Layer 15 of a small transformer language model trained on English Wikipedia (23 layers, counted from 0, width 96). Numbers have three digits each and are written without spaces.
In attention head 1, each number of a token's query is one row of weights dot the token's vector x plus its bias. The head spreads its attention over the tokens so far by the softmax of query dot key.

Query weights of the head. A number n stands for (n - 500) times 0.0013.
q0 (bias 0.037): 745516235524450317381720628342489714369452406048651492692574660310518530727404518672841452133279436515461423468414516573539683393663291491424631420298272557552516464515778607492561407514459640334551434807714598402578631550578518497448475400370526319390561369358202622623673473558542665527
q1 (bias 0.003): 719509593532184519479611698442466540595693569441577594333414678354420503533606558558490367458453439556350385444656485462357647305300484354388647423310575474442502397627340679695611519476526290628376577451649417373179648297589531564592684599433666330543419378483493675595714525498572578331
q2 (bias 0.034): 625569393456565542457286483311397323172532292607359384555834444350483546521462617624499620612409650763404467507271315612763469502414216756437516559601546772393678538722618375396451435522508519537504646517682718622431578431331431645403544746444524450490367112507338456359668313537592280573
q3 (bias -0.009): 430584730553669326611482429789918450450406275593468200374247472574536359680405350571603405409432722503511457334437530498357415527404499654390594582634395305783502667568558319543429586742389501331565497315550526638507422488801392451378524218585422654542660556263621225695445739385223557503
q4 (bias 0.025): 559463588296478567498275286601559473465517534463417318348466270460532322559643608140312396678475715646315389562404905662445265430561606438435532543641571484582690542557772402780420407514421466495397628382674445403503627586586247693583532787492411407591488592266596477342542643456602518449
q5 (bias 0.020): 395557651812296490445461612585398414596543629283229448471471550398467499522376376363307630578660557508685450545546625350653689441650750516487542763462339463622672402537420491571496558351405685334635518497417401436508350452405585231555581501622491540607611384428392527503536388363556485401
q6 (bias -0.040): 577548436495456544553573564408602497526387575449717578164605484443402646462726310378605499452509512545605599435389405517447363454599446411620379644603542599470514707533425263438476520764432650566320644630468563416760689302378477391274378598436387585568276582350387312514648507454406411593
q7 (bias -0.037): 501243281686539640506570478484312558780409882767463432324365320618670574451557626599311456618443547267542250276290428570403484377606503719528672606446352452736470481328410351566577605271319421277568315294400696369526653453568503390443875651495611513560596478565498846548659682401470733311
q8 (bias 0.044): 711644607414465626474501486616430390654366461553345560480375342252700299861456281565427657344546203554532687607687470646476419457618409472220279526448143608361453485580484523291471390502860591777380390720671440581472555416451426464252557736383735622502534453430224593283393694375598802434
q9 (bias -0.022): 408580445461682287518569458672621596324428473626487594588596516392436494762492702392536611430346576334478465379416320552296696676351705452436454691436637502352477505432390410463741428475355588471661555498402538369520403660611284227393435682665520513409513507528670593556484375401533607480
q10 (bias -0.034): 382627397577680504524646313662583670606488389651549260562408443651443714639507481595338371591379623399732526472369398505260525204416302566639395654695380373441540560169399363513490679520387367606669619580402578550548307388559328572476539562710220612577434619640581347540498338467389511706
q11 (bias 0.024): 478400255324750551529392565649463774512595410488521449210593661707209198490168599540547459524474465167417610447507550507353537590512430654795395411677652585603413603340479429510692341549261483437781316355784380312615417846627279662663552312783352608330412694498606401552628630436491311450
q12 (bias 0.028): 541705517392784271562647587321700391620470524625427578629558560457500631799475600675455519478494460502504645464640279138558535648624660318281538607502434452362562350352518228669153200366642358597678410509474381422610668508554682397596588584492518522439523379471747513421458599405556451256
q13 (bias 0.007): 615494486138405647418511431407118596463424495402649663582749595844802669680422456426370485582759327630413395740500461691454665496576558391327490357570423550584414509335432554466480661515332507338495711675263675334281724409493521482456551381368484475458552433673501337528726476581328401392
q14 (bias 0.031): 408628410277464471302319653592525458312368574413818497243452620513448846548312566638693470485308652311457583577279341380689454550590547516481576374623691365422380644387587368636608544482418493469669470505421441542476416615482586382246504431705414435678583406535512564380344828602610553662
q15 (bias 0.023): 750726563356631605389618670340336538576527506542424253525345595503311470541557793436577694464476380487563527884657570499496397566279373549451531613421500241109410659414664441465490276741642418533364481552464587588420414489496874492564447502503498507332551415443629410672561378660284767466
q16 (bias -0.004): 518534450393594415355504575426552562695700456420528572624594333492551722514571312535603444604486543546420576504338587454450555295396351660622683658389580694384412595503526472480469585508275684331549270410640548703545367546498185385387497373644523458558395404436583412461860395253568593310
q17 (bias -0.005): 512370627654463558193494702409407545471323388528663444462603502650481530433428283530420644535498434770481268568398521409531383248535536454393605425596754537379528717681338281552427503653283401439645461568547617735339751458654443430497846719449391395349317423606695325438482412376402484547
q18 (bias -0.012): 526534268711848443456439493497259534416530172473611585246536451343492610630694633356436361467510502307424652443307780498227202534428381292478693471527413992481372283435599288657456417564527594720695579482460603572513558686650377683294511273391472683490500387496491400312454489725605664722
q19 (bias -0.028): 308492618466411361517571647277667360461289478336393536791553614708499498532487220231512506456244307303208587514578436477940468558730438570535531457518558517142525556573643576509341363304567657409541554524641628558502491329677611555696469414422501534553572320580473500588643447553688486344
q20 (bias 0.043): 607511545478358499478635538664694551774600522454407486561656518547516608592301391469602400250616436524637272461386275524278464438619418454266448552643330396410518597547524501493407749340501659426523594081454722494679444412450692714523536381394511548223509502462446739586376603551208620534
q21 (bias -0.002): 626550531603322290376817574636557698363571327537526668485418261278533466794717427433423670353513699334439637277440480573699615594763436382445276399464527616492550609615323535745300461479406488598595224408442661369439329380457472511595649462560793554531501686384404645381606479553319239598
q22 (bias 0.020): 420410620616383507457619566301689599390638630557568692287737382416653523396751756797270343492390111469601405462385478394616697742680478541603417617462471673383419286280215369538431553561502663527428504525462468489493419591454443563760356522440634233732245627590558473356409363333671488424
q23 (bias -0.008): 507541420376424595793462625367441453499560426546703456381412586512669578480456632364441558750587409366498404377561513484542520453255432422667432450400664302509392470421658437473531670579514477354900461505522410572643519621501517555615440614483526516582426477369247586326585547472463558455
q24 (bias 0.016): 313718463292539558462353584580363451237647452512542585335318679441650339398424652534332592543501690561196367524737532391181402424802501395557543594663616653583544533611688683432488562509409594601467409608437446866673437339460462418821514374688642439276538396395579114507576466429451662629
q25 (bias 0.020): 410511500543385604553769440305568469466557665352785468500673474244421522532628626369434352608597552559605423509250384407486476436528493561732542598740398612492464330679348528333393659445561430514673513420665435642302533246318654310283525746492501462648820522579454499573606527417444204491
q26 (bias -0.048): 607436271409564655469518437570840489464383466200448454444379502561656589516362560724478323591496381581343548486534461623564329660415606776309488378542626607390343814405375543661521549481324497497573375520384423561418475422440550648349478558411636363695568524060733438509497796448504720345
q27 (bias 0.013): 619548519471529329244549565718649604540515367538258132347689852771458378577288378327755305525334534458593530385610569335632408661456467583391655501734629436724608652465421313649425554439532258371743241517636525495483674733370617523315559527482557450757631597587615272464640348292551449350
q28 (bias 0.055): 705506388598540575673215443612437547853235504432609466319523603726380490576683588627357451318426288567443575391484295357521572332222678545527629506377582714576385438538435447607471476346559608449633461258370529497710278509768726296370496560576562333569524619611612460714520420502483589363
q29 (bias 0.015): 268436375394438718420623429574631345381679463507154419468443672453501559601604451533549706489627500421540837591306337465506512500314626243874448419572605426428293503548501371535596520674736678197495545512410478594407618493403559545422617443169613581533581569384768551389670382326478425421
q30 (bias -0.004): 605430697385649473547412618584407516439500766409436755558431525188449487661717437414709636373370625388420391652419460319468767600375550507525322376305596438476437573356406547428379362515748514508613786402584269387773432711368477695424112549642486540603599475579480250483616620376353454631
q31 (bias 0.025): 418588204608089505412414234453616384400476250280602491407427349634570578522796439374656797828376539582743402449628389440542538701350319620430506387593508633142317640651283561609525671631575487710505290618366408450467584466552473531558377606652614566528694262490567263603567541341504415538

Each question shows a short text with each token's key, already scaled and adjusted for position as the last token sees it. A number n stands for (n - 500) times 0.0029.

Then comes the last token's vector x. A number n stands for (n - 500) times 0.0093.

0 "'s": 520500314655695494364554405445549564501475503411462487439138630323630597663543414578880494495540
1 " just": 488390283729437575412422368458581507455528486502537496474169518335437584629592610579838305546510
2 " there": 389370232768525664521591404443559430512447487521480461512344575409578540689573750570775351539650
3 ",": 398463232673543524471527282505611406511468551373450439517304586264501608557580597510810401515611
4 " present": 394537306608508670425417362383620416495468475462482548645351470337630637600596637552698297533578
5 ",": 419520343646510538478526291461715407573492424400547476557256543324577594576602518544735457560647
x: 469542379500383483458318617702537423448528489622566463458656404616471544359611556545618567421424364841541491696435441482423549236555361378521632657534457358619449265457558541539285600437632432399753371511645467561620471605461483700584475535573273353499533324468425646436454346489592501546
To which token does the last token give the most attention? 0 "'s"

0 " The": 524496307660693493362555406445547571502469508413459482440141630332629599666543414581881495500541
1 " Street": 524362265734388503444490438398474567423437502505564479494343443390495589636594585509888440526564
2 " |": 474390264772454434531489413438476566465481471425499454524255650432456562633623578549786456568627
3 " James": 451484383839403516469465485496534471369424440499537625470219461410346525619691638678747470488686
4 " |": 464479330759475446483384436447543605463470453493517596629350529412450431761603551660692522412678
5 " Epis": 574558358743398558441468444467546626536630532412581714557203435408440568837648745758665454394674
x: 617428342399385440439528560682624305469685464400470602352554449833603584583635571580560476388389436644507315532451558462363545384671245305446509528629354364642512381559547561673368432540630498423468321487519556474393726770476584383659496689508372424508466467566484416450712440470550481370
Which two tokens does the last token look at most, in order? 5 " Epis", 0 " The"

0 " sh": 518496310665690493365559397446548560505481506410453480449142631332628599661539424579876487493552
1 "ift": 483443313496542584461598344452559505351528420451604543517312448329512542584612615438722429539482
2 " att": 431320381675468556421429388383640494518584411438611493508432584283558597654584626526688417449517
3 "ention": 515460241637469622558640302565599409427502369532512532376302535296500644557528684554690347441569
4 " away": 471477322681446568407511311423633403526533429413542561453343521258532598619577599585726339530532
5 " from": 429486247671595532378631311431644474487411349355508608332258598350535574626488628556762380480458
x: 524415456438436577439422561664487496482562635446553433494596300597430539458631479609522488446501459968490429522454481371450495398766370292417547688525522359719624313443511528481381474494604473421622265527489537659567447566495469584638357653480284361496583444552603614438423337470436624451
To which token does the last token give the most attention? 5 " from"

0 " E": 531502315655687486362552398441537572503478514416461483444144626332631603660546419577875495501549
1 "ric": 557579279565445520437471386490418512412431464489596568562324497477511689530643689524872513574521
2 " and": 480472337681587477499375492459484576621299366523656578446327500377394522558501479639795471568493
3 " Er": 428408358712366511455400405475663522481422520500530546600244423336393572539634579487721442593561
4 "n": 444544232603404459649419477519679614401423458501634579603394493472397433476592657402621347514437
5 "ie": 472513378671460603521546505510547542486246424597639602642398371391380487579481624489751418491482
x: 467682263351400528296483521776544328547445494604506493416619324576394486512590486622691602380449360746610574517512567324398625353615451232351499525635460526530565288456696609514321470547670440407437332519587542596548470618662586422584513570587600530519328476483657552504391354554480455347
Which two tokens does the last token look at most, in order? 2 " and", 0 " E"

0 " in": 517499307659697500361561409440545565500471500402454490436138634334637601666539419575880493501544
1 " ": 411433206629531665443615308338533502425395462311577524439257615405571582586628671561780415569524
2 "20": 428527104634391595392721392353662599492434562380539530343307532464621639635741696471755334545534
3 "02": 510535155519450540326676412438579473458477460497562442475398581454393595549663741413786261533702
4 " with": 405479275611512570295513386344607518485545427454488439429306706326492621461657593516837327558573
5 " a": 463499368608526588382607394444601419448415364442544524559175635302484633673513556632820386466455
x: 583592350427447556399376448621455310609622659438361545378636378503546489361574573592468627354479580827487454551427524482464674358633403308517421696466472496577474347589621597554325477373450375321649283433535516819536556641522547606577502657472360357445536453431467537338532380525500627683
Which token does the last token look at most, and with what share of its attention? 5 " a", with about 60%

0 " |\n": 527498308650689491355560401447543573504476515405463478431143625336645600663548405581876503503544
1 "|": 500411138657464517345556348575598660513298548398556383537171542409623601553619500539778502576520
2 " ": 607455145639302558376458369520540685578269571342602329659307606428545609517562599456735486696518
3 "20": 656525091680227509388616447528603726593324676366597371554371538466616652601689656423689359672517
4 "11": 724456137514333543353581439549554614536354607488583255622470559481423653557600730363739310740626
5 " |": 540380154705391523361486431498622655487334541478481226581351673476459512460661593519759409736594
x: 507462444415453407426380414670561482365598431382378422382545393547501480595610573451596537226499493720573530558406559499334542495589422348436437561464425456724505280434700558573325825490701463458700269464685465533612348651381589646547444545647389349470683470481636599451423415462584575551
To which token does the last token give the most attention? 0 " |\n"

0 " episodes": 529501312661677496356561397452549567505488507414459478439139627330632602666544410583883500492555
1 " |\n": 440444227656582526298605278470536564492513490397516447498232594389624598676653507541745447520555
2 "|": 495498117633436508316570370581595653588315519415510378500184580408663561604640451569803537608567
3 " Th": 503372294778341566475343441564677634558319552431522389622312547389428498572609573458731447727523
4 "at": 467375147596513582483592459453627551434398552498561327730361460340452500552708658471675425658433
5 " Day": 523339242671430545434490506531535556462348528529547421666452415434468477560618610444836462628621
x: 367520358305463474418427396757583472392605521447541445493607414570518467406669580615695619324338332706565627543408430497357460570552476265656394577526364357604556417552548610677221685430712478487575384379610583467558402724459606450479318460538526404431441505496680637381599486506544593398
Which two tokens does the last token look at most, in order? 2 "|", 0 " episodes"

0 " of": 519501308655698499361557405442547563501471498406459488435138631328636596665538416576878492498537
1 " an": 512469275603550551358549417378666619476442480410511600521196592425492527567504536598780384484440
2 " An": 440411397657472508419525406421665525512378541498462536540225493392356509523559595394731321542414
3 "arch": 434517299624523458417621428486627552406360501536503577611224391562405454555605685404716356468522
4 "ist": 383500237669531454454421363424583534509366411565439579654375488443468531660558607433711398512495
5 ",": 464488270719470434423451341422609515542537420501492545573272589406482503599528490592849506534600
x: 565577419481447493358337508779469380522562538446560461388628362670457567407618550646615558405495359776464455644490481549512488338497386351507604615601442394618469301508550615583317647542663402441767379498602589509683362656354527575613580521552225319333499454329449619423427364503494486511
To which token does the last token give the most attention? 0 " of"

0 "|": 531494299652684493354547410451543586506457517405464476441135621342644599667550402583881509515540
1 " E": 610488290654414468374418402448481674526357612417528395645325509419442631537546631418705403746555
2 "ric": 558552340619445502445406421548429564421381518486619503692370495504451696522647677483786533618530
3 " and": 558406340758574473503358503521484650646221412494664527552378497411391483556496485642740483628443
4 " Er": 469374329719351487488360425505653554488381550492521506629280413350411565552609593459715472650541
5 "n": 470522210626382448668419499545679642428396477500628548612396481483410429463574650405645377557407
x: 505597510447478595341446500718616436519470502534441528307626298593363536580606600525642649274459251630545636419342614253359577409639542330476609538556388346472556334553710680425424491532621401476426221726592502402567419645618537433490510701620474560475457449394586533404554430626360468524
To which token does the last token give the most attention? 3 " and"

0 "hew": 532499312658674500369540401449549568500472505417471481444148620338629595663552416581884504504545
1 " Bay": 440415264754400525544353435443562492460400409523550515623386444317521532558593584526839466410645
2 "n": 460522268602247382665425501493584626474517376445621583525330548440467495499598710508783300530484
3 "ton": 452497290641355524524504583543503561471402403524607581470421447482555448501587692546874430481552
4 ".\n\n": 533437216684564526381573435494636629519392483391478460473166595377663584613524419625930479580532
5 "In": 475460165636410636380602433500583574556326503288438470576254639388664630463607517469770379653495
x: 405375327488537527391287523748504438393593621347467438349587296529542634542562685531549451409440272690606606532464571474469532507676459261542425612470551382649591243527383483530350503512623499512492236513608518621663432651336467672729473626632325468501585584572456618416421537438425516541
To which token does the last token give the most attention? 4 ".\n\n"

0 " W": 524498308660684489360551408442543564503475511416456483443143625329631592663546418577878494495550
1 "ain": 433518277591532598375509478411472523412370459489525560626320423361464531537624759527830476520537
2 " |": 443424304657527497415461421427539585493448515375580478555276535392495577671647601581811601467600
3 " B": 461540377784460448439403479473548467506497548423525549592284503331373609641625780613677431493663
4 "end": 515494356606462494521522495488536523440472388513654531577331431382284627595628707513686508470519
5 "ig": 495539362632536511541522537457596545469528341436674564792419394360431604626623766592642529336563
x: 490508352334568424232315547621553327517724433662535507390560475644534575471615503483506571421403321625638749573585387516391468403703341413587418477575358377707442420571501634607381450425569424456500305591780605610621617468604452501661277648346480405386352475532640507572458460491476486434
Which token does the last token look at most, and with what share of its attention? 0 " W", with about 70%

0 " |": 523495307655690495359551406445535566502471515406464477435143627330637598669551407579878507503542
1 " Charles": 485448362776417551382401461486551565391365502492583583513242486340395525612628587668797439545586
2 " Black": 452490382749316509516285528512596521545385440646519572688529477461438395514586662546776506512741
3 "wood": 429448357648296442565369511478558518523511343649608604607451504429466470540597635506854532447706
4 " |": 495471281672316457514427430403522514531520495521492510434262584334490482562612661597805512489707
5 " ": 531515321752409582469573376356535486473460534419599598448176548340465620606693805654641442444653
x: 541648320320294475459476564566504456379575552423577424219547499677502689538576566615516586488471393743470382587431517358326594462749254419387430628508481354578547295617526605546421629556670471360601134547585480679445654613529502556508544658528405324475584517445499561503534427431491486443
To which token does the last token give the most attention? 5 " "

0 "e": 530500317653686494370554400448542562501481503412463481443139624328634596659541414579873498495541
1 ".\n\n": 531432233678594523369578437491630622521398482392484456467166594361655582623516410614918485562528
2 "In": 460466158627429638364615415496580583562335496299452464567255629378651634468621498467766406639495
3 " ": 437409105563533683435562391353551586483310459277519425483293528500643595529627640474755443694541
4 "20": 478526048600367612360699453359630611534375507364490458400318513508629630566726643408779342610540
5 "21": 518524112494420597413665443460562458445372442445510358475420599448506571453668683407862290686629
x: 483481382450351518394392417633605485543460611487406447463647421574458606541756599536561553337492391704590545539456435559283431512722400415437538463535423374648470210402507680598248657418664367436581379396589371645607219633583499624518468557627340382576653460643593595399377584495542474466
Which two tokens does the last token look at most, in order? 1 ".\n\n", 2 "In"

0 " Epis": 535506307659681498359560398452544587509484519403465480447134621337639601672547416590876498500545
1 "ode": 541628155677496522460576398525503638526517529455610440535314523433507512625659651584788436589642
2 ":": 414609242723468520339599482534583591576473469439614393592346689380515429594598579587779516573519
3 " \"": 516428252704509612359546368394568453526512430588582489487212670322540533549637599575802386509565
4 "The": 438443188747370538458541358569614510469411524635532484510201571270477503629554522467805487505466
5 " Love": 521416238707394558466520382495573512442457436679530397627432348353376509657540614355748516527502
x: 323634249275495442493500499782586517498504507488386489467650454679513523376684696541747544355454377701566528496496494335293503410487455222605459511579429243561561444630660639587342636576611444368475358474533558548613400552626500426602371479453485451392509533542604505448378317627566660464
Which two tokens does the last token look at most, in order? 4 "The", 0 " Epis"

0 "at": 529497316655690492366555405445546563501482512414462479441143630330631597657546418575874493493539
1 "ings": 530413275693450463398576392407510499499438457587610411471335486312533596479568585532838464530573
2 "\n": 501395335655437513442512367509542524525433547411519492498230614294488614610567539607817470504605
3 "A": 520498301666265563444481330592583447573282488514476463592269474293550619464539532405672423604468
4 "g": 512500326568478626472580447521533546481418458393661420629224518473431616533649626395752366645413
5 "g": 537519296640441529591525502612527559390363453449700456651313425450420605528516611494693378536442
x: 411521524411460511332421520658498318533651498568553488324552435544513601534660591467510630342443440561567902461493493423366622615685467376441625511477376463590367344544603529509490502397498350386474354493878551572641509713620352470571394706550459531325322474398522532353451472405444594394
Which two tokens does the last token look at most, in order? 0 "at", 5 "g"

0 "|": 531494299652684493354547410451543586506457517405464476441135621342644599667550402583881509515540
1 " ": 648463137695358542405441369478495683526297593357598355629258590440519637557550640493772471670510
2 "2": 704562174667280466435552409509511672465362713426591358651298518448533720541614677317698445688530
3 ".": 597415236688387496419401412509519652452373563315627307538349532484439695520578634348768470732559
4 " |": 523374162716450604447470368587542636522360685318592306755408553357417614568636537468708467674483
5 " \"": 596296289762527602516422449453589465544327525530573449592266565365456578588614566527723437547541
x: 457538488362499496462491621649430388413445458361512586279532415489504601460612633644728507389439503664517701755375522399356566321671238283525389516592511300650466345513598538531410696345678448333507343429617594693638382716392566458543424626521411466392482572506547598537501390506468596479
Which token does the last token look at most, and with what share of its attention? 0 "|", with about 40%

0 "s": 527495313658684492368555405444549558500483509416458483434143632326634597658544416572878495494549
1 " |": 478395260657523557401526330477491532467460571372551477475211571318563577632644559583770516482554
2 " I": 508545423687483544484501378411512509509441542412561586501219477313463510585663715562603362427670
3 "ves": 451462361684568468373411379447513481404531544557735509706357405410469525618541664449684418483494
4 " |": 491450390661543502394373415477461520454458547451618543567329514339439473734577612513744520373632
5 " ": 543481352718476495425476340380499489455450550390705600531236535350462567704649749592657458360608
x: 553654428302330446416525459622450423334603518440600488262571469623493674490596623688526606431423330758313442598462558427411596433702246443390462601476485394618573272615544632600448697542636442322613136539573543667442622615516507472512456577531437358425524486447510516552533457396476563440
Which two tokens does the last token look at most, in order? 5 " ", 0 "s"

0 "c": 531494312658691486369555400446544569500485516412458477444142629333632605658545416579871498497548
1 "ola": 489446310646490427467522388453480572499512544530558504573306484345546617505608587529765473487577
2 " Theatre": 512395337754370515474431471451456600529525477599481512476319492385422509619576606703839505496698
3 " in": 461484243725429588420575382379503589557471436471415569425267696352554598618592648680845469559712
4 " London": 375468292637355555439617461367578585352457421400463574422256479433535556524655700535821445526765
5 " from": 406538220622572525295585374325497614458539317344501635451275563339626599630545648564812352478637
x: 567372460405527576368294478625403540558587563294579525370590311637464596434607547574448414495502399848564382514391551384405501463753355287457583650547428448648581249505386538538339577507640460451696317424586554551539550593541504597700489652569367314531562457470605563372404440523534643391
Which two tokens does the last token look at most, in order? 5 " from", 0 "c"

0 ".\n\n": 529493303660687495364561412449556578502472505405457476435144628333638595660543405590887499505543
1 "In": 485463195655465632398602406510575565514361543345471490552251587356624624469610511495787396599507
2 " March": 444453134628541651361525473502512474502439525323438415511274402430542514591595657419809321617599
3 " ": 336486097608472634368569420316501608574353440326478399569443561499611548500674666559834438664582
4 "20": 457543021634340584338741467344628641568409497415468443389374533520623591479765693458802348595507
5 "17": 500489101530414536396642459443573502436416447452476351498411555436470603434656737409836286658614
x: 523488418452369560307356422598679459560453582506443432444668379626438584509725565536521545342456427689622564540402414532298455522663437341438519416543415369617555226430578653647295609443699356480645367441555334592534296651604603668523451554603344367552702410586602660417341597448539478441
To which token does the last token give the most attention? 3 " "

0 "elevision": 534507310655677492360559393445543571500487511420462484431145627330632600661550414584879499491553
1 " film": 501479209641355542395531319485590624570538402505461458502256583386417594607664646692828446506630
2 " |\n": 419485209657486474350623242478572568507534477465502451472196627402611582646647480605765470552557
3 "|": 496505131629444503336569371573613639583314523428518391487145573395667567597651441576812543615555
4 " ": 644441146635335577398463346485543677592301565352605360639297584432545620560625569486717540733522
5 "20": 663521073658224520390612428508620718597348647374589382521359543466613635606723610441680370669516
x: 450628292375395490477475512623489560450533528294498539548647405549473682578620742450544598398335384558629547552314547432338566455848381374560479453394385315623416278474591613498284499498732564402615277539575487442575528637450389631560398620669432390430703451508397683520537515525456530412
Which token does the last token look at most, and with what share of its attention? 5 "20", with about 60%

0 " c": 527502309659690486359555391440540566500486514413455480444144635333636607666537418581875492499547
1 "and": 347523276561575557463710354405484466431521453464541525549227485401345605439624712514704365509444
2 "or": 275432363627527523401629414453477502439391366491649562601378471372395640546484557542625391353473
3 " and": 388454351756611501485562380492525391542329338423628584425241579337445562507451503632733376472454
4 " w": 416387303786463491436472408449690444509409529469573540555299606487429539631594620604655364491567
5 "arm": 406488291554452546512678475488631463434428353461614592573298628507398555583612739430731440406564
x: 460441530453437544379397549634638301350568543540479557422733454720562574615644597529401706413378496721560543528537368536229449239632360560580329540557593317524568276485626711517290399604604415391529308512535539705623415554585537403517464569409387400422502344540502705518402434562431522509
Which two tokens does the last token look at most, in order? 0 " c", 3 " and"

0 "20": 530500301659679496358562406441547573508478524405463482431147624339637606669555418579881494502546
1 "04": 586519165566427573355615402466533561488473565470562439473338594382430642605708685481892285636662
2 ")": 535385232681480534347522319401578527531542550500522321512363641397468604486706573568804403586646
3 "==\n": 527420272721555602364576419498655599421395457414486439519189575339569571608555455602871459567569
4 "In": 463477152640443622355596455512591601555317509295423465551286631394648624468601505474770401650484
5 " La": 426454320657496577412561459435494583469393558464474414583285494408476482501581605565755464653529
x: 445441338438482559496360589708641470494393555470397530345649310643425451445656565621824621360577458659579577547558672469434568476622362317411407601523411487522410260524661595512407537541541504464500173217572442604473461717508445454685445665530467379492506618445516511515447248484629529496
Which token does the last token look at most, and with what share of its attention? 0 "20", with about 70%

0 "ted": 530499310662697491367551406448553558498476508407462478435138625326632604662539417580878494499538
1 " c": 515465312650522503340474382389600543440509507373558491575337613359541652717546601603737409541532
2 "itiz": 441463264621424513486614404401637610375549263508610497471165550407507616502617606472648455536524
3 "ens": 464487328706438374436498386461660491480445366549553466578408496286538513536476622530640345465418
4 "\".\n\n": 543432244650578530355563424487617609524398466399483454466178599353653576613516402585902496561527
5 "In": 464484178594431616364621419495588569553356488282432466577240633357665626476625490455765394638502
x: 394357313497560544407296524758502450415589631349465453352595319517525647523535713532532446429392288721577612522452564497448538475676468285549439603469520408657597259520344471524372543516623500506492242504601502616640432631330456686739484616619306435487607552591466622420426544439443512526
Which two tokens does the last token look at most, in order? 4 "\".\n\n", 5 "In"

0 "our": 527499311656688496362552403443546559502481512417462481438148625323633597660542422570872496496541
1 " his": 476427288652490587427482366468651480541399433506529523505177536320480608569552562560814361523494
2 " histor": 561473236680430531458497409506704431568444383545471451396295539490392552609567703593744431582576
3 "ical": 552481266729449473433554322522653506567436402556473520571333570400477639612566570550646363582458
4 " jud": 553434275674402558422380297459666524514455344508566471464382535374465512583539619521602350577475
5 "g": 491631195656479676506651317588740473393463382427637468463349514503492469547533718596650343559423
x: 378662602453261562312404509635689420527628632712482309343522442527434625559534605418610534333497368672506533497459443456376563449731406358579580642593371379655369433425590574595434453550502424342485395612612406652549410644588408542566386647579427442349294478544756738513371306443487529405
Which token does the last token look at most, and with what share of its attention? 0 "our", with about 100%

0 "\".": 527497310656684498366559399446548567501480508408458472437143627331636603661544405583884501500550
1 " S": 451432209674414545425573364495632537598463523423521529641284631321543603585625593533805362530619
2 "ter": 480555267517492721380659520557433457372310496394437556496294368442504577388661657448790429495403
3 "e": 437540325579480633518590450454564529503515409439632601695388513355502573524527608428809453549393
4 "og": 478547333585555460592423432487588489498381332460581520605368408419548528556544719424670589454562
5 "um": 510451346669453485519543475541489486556461338492638502642376490396529462536598592475765433539500
x: 589466403438537341385326499764509308452511565471544507340620434646504612449647493545594591415417488662571648536486375570478571470645433444451495575640325396541575143633505643613308499486720388305493437585602600489589506749467610443596422534516528359324330484418681537606341359350485610487
To which token does the last token give the most attention? 0 "\"."

0 "rom": 522500308657692495364554405447539564504476507412460487444142622339634596660545423573870498498550
1 "e": 476478253707506567507625371475570515453426443461572604595318482375511512569502609535804392585434
2 " M": 391437308694392489534371444498566601586474438491529536507367532375505413692482591539753331539535
3 "emorial": 531506317573345521459533484464451687397489423598511437471319479381501590482522626601765506516571
4 " L": 543447319727332381447499429469522642604533488487449449470388609397491509516485659580772370606603
5 "ect": 496510224689475596471556389484395629431526500543522378484350396395490554568532668705655434623492
x: 349519495545381509258266648701613544508545553382474541331555495792491530564565616517550503433531460609570573596469521345311455655605302389479520576576301323538574315509686603554410418776643519276517342435487448543632535672441424447593382668297575300514458464606605642542514395537473452358
Which token does the last token look at most, and with what share of its attention? 0 "rom", with about 100%

0 " Love": 531499311658678496367552401447541567503478508421462478439147618330632596663549418580880503498551
1 "\"": 563435266742361515493445326479525538555522464530539459523325563335508603590616599566858522513624
2 " |\n": 497466252651451543392589317488559563548527521443479484445193582362567591629665546623756504502618
3 "|": 502506130643430519317593361588614647610306533422514374490159558393647584590648477575801549598574
4 " E": 587489297610357498354462379477532675585362563451511404671325500393442601541565585370689456756571
5 "ric": 542551358578408524443434423568434550402402467500593521652370487510435673520645652460777557608525
x: 460444475380510329390421480592637343638603521578439472477689351572396574527590657542611614158413448725393647545454547225336588483501437424555382461663424579515450368623675579470369544651698489415460266395531458544691468700633422316644503633532410474413567512429525531448598412626455488375
To which token does the last token give the most attention? 3 "|"